Layer 12 of a small transformer language model trained on English Wikipedia (15 layers, counted from 0, width 128). Numbers have three digits each and are written without spaces.
A neuron's activation on a vector x is SiLU(gate . x) times (in . x), where the dot is the dot product.

Input weights of the MLP neurons that the questions are about. A number n stands for (n - 500) times 0.00077.
n65 gate: 622483344393365742275298547640652414633615508060373520451254463262369492742410704789337521513492895658400580421617484356653587385569441428431542454421134443659552451367671580688446570635325275471710538621235367251496305423492412705403424443566446417512553484598383359529598496458258434413579628629575487395632617517438475517504483508550310307375391330341447623347449605383454462699636
n68 gate: 475363451246462402422471399676375557693361508442480427630496325392423467541626607575218463595504537500562755355570464626533500480530777333381421360255714370587535536397456413525884484350405521516517576528468836726606542649287679612500484666288637639315484764555529352533605766483257459389677398511392209338836541373438308380613567528595169471356393582483520534600358417285554467455820
n69 gate: 521471472454583584300435322376521637528492383315448604524540436504600806496572602455636353496351437545557335414492408508427399384373672665441521822431630520332453568480424512463341645574476439573611458520480500593733496597553607406786605576484471484595327396663426102216707360537582440220447310485590434553273676638538484312523250551427231398973574317422635388291500426565682701780284
n106 gate: 092509530260593621500587393402682803469504378500345504405249530418720575443214601460324531491543774390561447474394457420557531405605672376613611614212329504615706185496629606535390086669694610531389496619496586434305656591601646694667705586474655478603734192590342382644473628729408604447443461428421456717500496716516430601517284638562214425540298500266146549415482278610380509544630
n257 gate: 651379651710363464368421474356478554616471565441561529697274511370650653573345412515436423489432642620642419398584522530507420410606343581330496683417383622581357339358650496460511410515347726270566556437332718762478500451605717438578420572475548656493529565694405489329589563474664630384423464500397331562504482500623565266404743378566415709693884449401539634320559485614467265598545
n261 gate: 522306297491438236557721491215496452264608404496319466836708535496375610557595755615350408385746591443605642645579599589373535370450575482686442412313430621672412315124479579280408626726632307561558607551461694382245487455648668504594806500483526347369681340742522465657799469603417461316689313464491562363665258626615309232546365688241589593377421649535543406538318465504660438190446
n263 gate: 681519647504461376450644465295296447458440599464519481541370590604721645454462427143466534312274572466492492393193523434572432275464400469709330477508859282504482286215332439538404591612378542408604516389470543588455473693367412477656566470470584481611402519703492424199527354539538587451637534479607384508731722434639405450554637693439566339363462245561582379327357496308276554599449
n265 gate: 404538290563601458472744471495725407575271411455193686677459336819639732320393334495565395643272573656571543823828533649283401449314338624617462604411562640490486421462727409462334683620358419609428640687231402745612736353547863714532658640594476241141603603587628207472399806432756360472401213487533443457848595413637542419822345572604375562609500467357583553683562524305462771533679
n65 in: 353405272516651492508578700540393484676504441582380253388645558537519469496566280342719251365283539582559325681460481476249434508528693591739572579765539539631752477461612599488594161321390736697417640576512435586461608662523500378308571620605638355297736364311520492578392746612539496429606563285559429405500496424507403449515428564724656607272335512362527753390747472429564429567512
n68 in: 250360618480314484640397573443186582310394417613351344594535579526394424480374612352504264508449622150488520600632692334849579496710544436360504396516388551616530265532449684460548417468392472380641467454824508448496605562448319496399656629354428429478649555602668623440443733695739634496520690554380488789496592708604761420289569561440411464237760492576624370512383315500500348432545
n69 in: 323331419444551542453400349611606596380492368621443416462583754526282484582650492504462547677293567566597484477567331409527724596452825441585409516651426527457448531609584688578500608232586559445256476605351625516350548351620311238454429090465696450434366565305305659391437716373340412364449477589500602649481430512376562859401456213434773476527531430555572632323338484418622614585377
n106 in: 454517622683642614690336613403320317595520529375646573634488508438390525566741579325338425567573451467348471666413301492611664349654222312176575343373430488575567285628297695434310533567508322781725281472524440479406525709451475392589528342586213438430520736437260508339710683648533459826628438323272275467574405365318398525535508614273689596450359549483363483356534379753492641624361
n257 in: 481518424330463655603623642682481377325688624421464417810663381613647317199290489393357665537547523394686448419474478515383351439655338563644771716689690324463503460442629423327463413285493372559463515634453749496381649364409489342621427439482566558311652431429500584504410685459463334496643529417485641423660529350401406647490556346570452467518728617540632481373318518493634647478541
n261 in: 564279533578406471145558552491381696429588504568571281496553775342168487568475665424467610407729565424601393149614579410420659263299695291422615361483454641479411583252471572572437500619521597340538371439673357572413581443197713475726480521404547777642537267612462399618466662478264471496627546573483368360353602383472299504532453834694551470171382710602566793467491300564705564651586
n263 in: 535523515393609280527405465457446834446565473558742636474306682471349615319515535825526550388538486458435477488407436574243485296699542407611691573805319424504577213446557376512496641605600435465446241582376623565553465266328721666718537492348488668453549508520427611454394496508323576454373833378284380279649743539655401392348461489523676473504677427512672571455672477454461527408469
n265 in: 546500621897528245345460518435583496116617734376536611156390280662571287518294600518593336482406443332468486345208549186269793491307678605444597555455491589500691745342438788733782631477477650391431713149220425722572638444346349427425595375383409414589290625240541591432486381755409733455355527475258413345491728486551622677513467448550569450486568595363602570382509234377311541432532

Each question shows a token from some text and the vector x that enters the MLP there. A number n stands for (n - 500) times 0.013.

" the": 503471412420526575599468516514384439417433448684529488500759476402576416371527507617472468548566368410502469456491522581465606530297510604442473591594531621663483520489660535431523481459499527324593574347880598416524514471522509393417430584520408444532528611547569546499513401484547607509419541172433475462439406419481433588402661478399451546327473450364505479533562444458390653431608
Which three neurons fire most, strongest first? n263, n69, n68

"view": 472539359578355646489400532651484270266664477723559485455505508581554514566548486522418481480439316542586477493659417429404398467477502530454631399520493399450456585596383531544328482520626475398478726549611296458477337455516539639471387636564493595457408547355632482585464430508451453604438472300409587682660465564564525445546455458678489443684421552646555735585603558454402512473502
Which neuron fires most, and how strongly? n68, at about 0.38

"range": 454609564628415525374354461383506608569683662639538470348441497402512384589759680455554435625608486535576511423527509482618442412385651469488464397524606469450475471524557480503497378488519615517515438406597420516506678571412509546471489610392385443845688527449497439393374523479546474591632538291503308486492465410541503677283514569366511424346497515616426411377531525519345597450503
Which neuron fires most, and how strongly? n106, at about 1.5

"com": 491582508418334513356438455763344527446660476327605394502590531442495463606433541514433609386435611524423475582354449482478519662646490750418539416424477470616619395572515686539364486667408532592306508451446392282446537617557664583437416529418430491341394452349599562504574431470329587468464690456632633565635721547503410602414466352511495534570520495486691622521336621594671550369628
The two highest activations, in order: n65, n261

",": 404544445441498582561383438569512573540557483650531494440535471174388544456607468440549380481525224588681550497467697553386453489450626608428457481470522526438581578537487557513540591488481468467544584388606467532475426485373405358533583490555388444506436501414581472464327601426460687452515713413580407548438568537473518620378429490615548487481460590597452469569526461675476347523500
Which of these neurons fires most? n257

"ic": 552410414203469365638347496503411622611508328638429539526506687381486477545655507525710503572480608303400429303612559518480496624481436395447408304454494562556434363450401620414750458620429530573535518494623408598434470469424550438443509551645453634556531426540527499501303479499383463701712359361359357607464530600541550301507618613476501625569377452542434566633451393674573388524482
Which of these neurons fires most? n68

"y": 595619548513443430491507478499379571405556609476560451452384503409476484694550518525621436635619443611512580390571625470487494454582555572613634379455521467571383442507478514611349412566521573469435457363515488443590656637344671458454392484479484594816534552331406543555557458499415576503469388145428483557502567604408521644518340520321451529464519424490512572494575426558628458659509
Which of these neurons fires most? n106

"li": 509301412163273529473613598557352497641637483473556546450700504580512440559467613490295635548289555496683382419586429498457529604701486540566450539579541345621348388513334568376588273460531305623326492476489508544556506412392757441408398569314444535320340511519685460514559516412333444628468564596430551535468624557481523540497494502497459487456370533491534501494506445502526519561388
Which neuron fires most, and how strongly? n68, at about 2

"o": 651416379428452427319522571862603485524497695549622282639549545591457476474258470347514668436517430594453617601441622509587533594639352535502501559720439324668511602410459450474602324444554550404505472467331606425382331408522475528336512381520493448487598395462650608553491456468517630330400489566451501440470485714454542442381460376543415641589527516632654513405520367507401705577608
The two highest activations, in order: n257, n106

" and": 400463557594583590437404468509520495710571567343445411514529556377476526471386667427686610385683320541541536631509638557400616592581435685354498473553540561513499532436412341560581486385600622412241684490637699429473404430561542425399517466516508580619607552521459553572424521516404660572436760461329590615465529595642482700409539522593724595336555666595574396513558458464560445674538
Which of these neurons fires most? n106

"ie": 559414532691379548382428552655447498484596678587698600517395372429428397399677485469671542403548581490314516545573598515578579487828484450418586489398446536568472554335342425462597466539488562537463566499310503544644572526597764537538574617428572337679459494303619480504385591589581680310589502365399466422523634499469587637415379452616356537552531650601542519349368449492549460459648
Which of these neurons fires most? n68

" of": 489300625541457471410450492447507463522552354735510423449445492422569497541385460436565622564479199377678543634496577529505528568453452650514521520522524469381475401587462442550615370535508533580432487382670518559692411443441428538546548512524650632518529534530667369464446519589407553501506624301487493531328534574393412670335425424516514538494601319564464531408492473399551403582509
Which neuron fires most, and how strongly? n69, at about 0.28

" E": 495436476660425557443486444504639516534551450520763548469608488667481612490483588623512466411431657486223430549665369604507525526578551573542489604483505410484304481641496442390629455530511457469441523630350384383497481544580570470471634618465405382729469531457519564518388537429614525504505483441474340303486419370451573590414489302438532526563527676464616564571542601556668694582426
Which of these neurons fires most? n69

" ": 531544432508493455400463528546424384472407527471531346380615470670532561340435613530451580592576486475323469543561434583391413418544513445468568602489535536437524604522499577462480475524501446508527517590549519498459386585494529483562054568491491506618708582466523528501393517557536527529453416428471514522547631479433456489379566160406490492467446592688519585557461619702691492423421
Which neuron fires most, and how strongly? n265, at about 0.42

"ne": 527263444644471506521398499494389503622426507521608492322577386474439283553194506561760366428578593609717459318606567473476548612642414427535468410599512358682456517453526438547687589425598508535451615571480294526549439691671608415474439544590323378544561636474631438465349371330408406392660484392362611466597613615464595566401533409585547641547612423381570588574441403491591498505382
Which neuron fires most, and how strongly? n65, at about 1.5

" Man": 571440431472460551469397526511553574491405503679562448293633502576352719463511334322387390477572465465487404644579402523434515529604621409500508523405436506571436473684480606491489444639554505589484484360574470460438562574531368490394699520598470458653621493489462674477395625386408424339582520338580480377675508482426689425317468466363532602636352579236538576337391654581551583546438
Which neuron fires most, and how strongly? n106, at about 2.5

" f": 549363447647549552335565507519383388382454484499515468490511440666377446568436607434618432557650568436508432388566514522477380641645471544439527625390434527512557592485492489524424476241440641354324699621492607533308440592380554579515649420598485528524564657450730421593513329558652517403590507451469410555473475520435632589370519299526391402475552631578791681494622500444625378300423
Which neuron fires most, and how strongly? n257, at about 2.6

"'": 595386632368583542489457495589591550677510519589693485448571497586461583469564540562658762375473532411443354343471314468674517515487494559455529241437509469571491573591502335571705556544506662444484448468593507660511477364546475352481475557490310553759549544278482517388508544483426641573535628399653464629361741451396491571516556554434565325368378445443540470692484428561421417422336
Which three neurons fire most, strongest first? n257, n263, n65

"After": 550453495364507525434542594519481434486361263640563414500636319506428631572474492561628584598560315410446308528586551477273543533406360360378678488575424432500576453517578374463534538483522662581268496290698686552516514635514445418513611429455638444538557427389524533554599417425385459676274407613429499512433568486550558602270471420619573364510511637534338498425527501483517367555561
The two highest activations, in order: n68, n106

"gan": 570590524413427482420477593446421643425457575589647430360579575358579518528424569367584564483687507523534457612484368460517513541488481386511579471468561421287539464465507733575502463504531640382623342406428502573390634524389377352403490472453374363832586491518478566333530361466435715331533501307450537420600617481548585495393567470474473568466413538567574212441485615572425505505385
The two highest activations, in order: n263, n65

" De": 419463404632572669502428474704468543408579738498679440543655397559414567661418604436467496390457565457440262519512509553549499527385462494542480649504458478453380438614499528438616602591437447450442369591416362509618543434797540477533515671543469477828509656387503385488427420515645494516619522353481552468557665321443566526364485287625466582486484498579499545453558519609354430578537
Which neuron fires most, and how strongly? n257, at about 0.27

"ant": 498515539441332472432458563511558372474425386615627345444482487563377539443466571586427594526524486621575651594479485732553506725527465531315514415558459418643523456606370412385517399466663490509431518535560643499318560241710496598384626510535427667298684393508673465615586420514710425408582654496590517435353630661407515334578506586516553451478469618518432455507568302513376611424219
Which of these neurons fires most? n265

"le": 472411460532499584431380461565509570517491687616510563347409501292515453507513594596610443585551428545499521380564503545510445514509623359667453446557560239605445593514610565483464408664479552411484413550452392434495464601505472424536467392531491537824527530450455484432389529477481500479485661217455398390385717568526519475373582529422515661486438530542454407261565492517416537502422
Which neuron fires most, and how strongly? n263, at about 1.4

" was": 549447540496381589573580435355461535489335356571431558557574524391626494372532702490707465576473339642620515571486483508340522548541473588276428564455532473531427561575536358504630593666539760562450515518702608450637565411464477565442539440457484448494720379415387655506319463504544465474142421339520568466422528692464520646352587455505556524561547535582511343503394512663388458439267
The two highest activations, in order: n261, n69

"hi": 572361543439421447468409482568483596578502481593609569379421483477608515472566457675479682567675510506425447214472593546448552419445461465498504347454586414379471499529536440482420443622523589537529492457444499543533505638364649313502480477529392448875310503415478400341430500511505484574416504325406531395529446600577522642318349473645418622697443621719497518322479506622641484455483
Which neuron fires most, and how strongly? n65, at about 0.85

"on": 464455467526358573511448529404340446546565743426564587463629589397463596528689412397571465362532514477476532660711406551706468498780502356421700586428475469374384452484510575520588334617568441618624530421486576480589547404522474536454512480494502446752580458378586650388454491392494658467442624275501681470738610443398629424360463508482304464482488667505419503443439462434622454529524
Which neuron fires most, and how strongly? n69, at about 0.36

"ag": 543450475499549616617590588545587584362633586507402435468408415391484516572741411431504612575502544516417573356467533446575437417414503440475540511455424412495477436510606435526589509524418629558457596477289686515554458537433549406483539397527431498837430457370355546392360533602368500485481662211550477566428406508391505514446465565466528640555471475547488491217505596527673571539335
Which of these neurons fires most? n69

"my": 640499402483511668484332537527418433604479594571617544587509687372460391601503524656550501641485490567400411536529350414480473585641393662629499482484468339704436458505460393395505506418652647467506699432465477404476410498371479428373435650401401524539721489555589516390615442533455581475594478224430513457520489453498495481344475489586459627457586453382370882650631456512497472521366
Which of these neurons fires most? n65

"er": 471778543570461484526444706480466650386682679603526353454406580335468478497575530579568504570690562529456479519740506567379412505682638395498603561381480475544471400366447619651457463502534465486557454392391623496629567645598623488483453406390471414784454451451525595459520511524505357511455763352583409488441604561479464419452504471483561539635493512648385452292519297572553436436585
Which of these neurons fires most? n106

"s": 601441509522629463582451588513512421388584440470443499490546472225524716502511594498561680690634445424700542490462344437523495525438700530588639493573609336418581527587494397417295402441588542543289357435519488487471504538404458469471380370481523579636550422547652536466409339445362482484397386442496510520544398647234516537441513533408647392631569668631445510617430575551629459419400
The two highest activations, in order: n68, n69

"i": 566481466444471433309449476527484646323576672632520575395405576310418486288542424526374544588673487408567468415442474442531515428520640573508539470557508453427430496440539461566486440586513609376513470475324599472535580625322617551595493416407407587882468518429621404420391519611500625586517685341373399508481434606523608473336509503461461495450467561638534394404520308411580488542518
The two highest activations, in order: n263, n68

"m": 561585443441525521308487556515249417404392434483420619577548471428606442289423770483707390662651420392446484163547420576421472409554404561489548492591585483454455452674490552570653369513557618440501534409560504442453305427401492544439498424558702440544465538510479440409258363400376602495386595439541493587552744621406428491414506494409614351503451659486542731604344417496616389301404
The two highest activations, in order: n106, n263

" Pi": 669528408393437628322429470595500442570477614470714394458453284523318577490417514625569491598479459574416470543520600528537690551178509464564339507499505530424478557516462362329593536592460458512345526526445439496494660451555497541478409486427450405853405539506514426397466520398568447529534430508364459476589672581531499425329479379232571721584499429576525664506522439490446657582334
Which three neurons fire most, strongest first? n69, n265, n68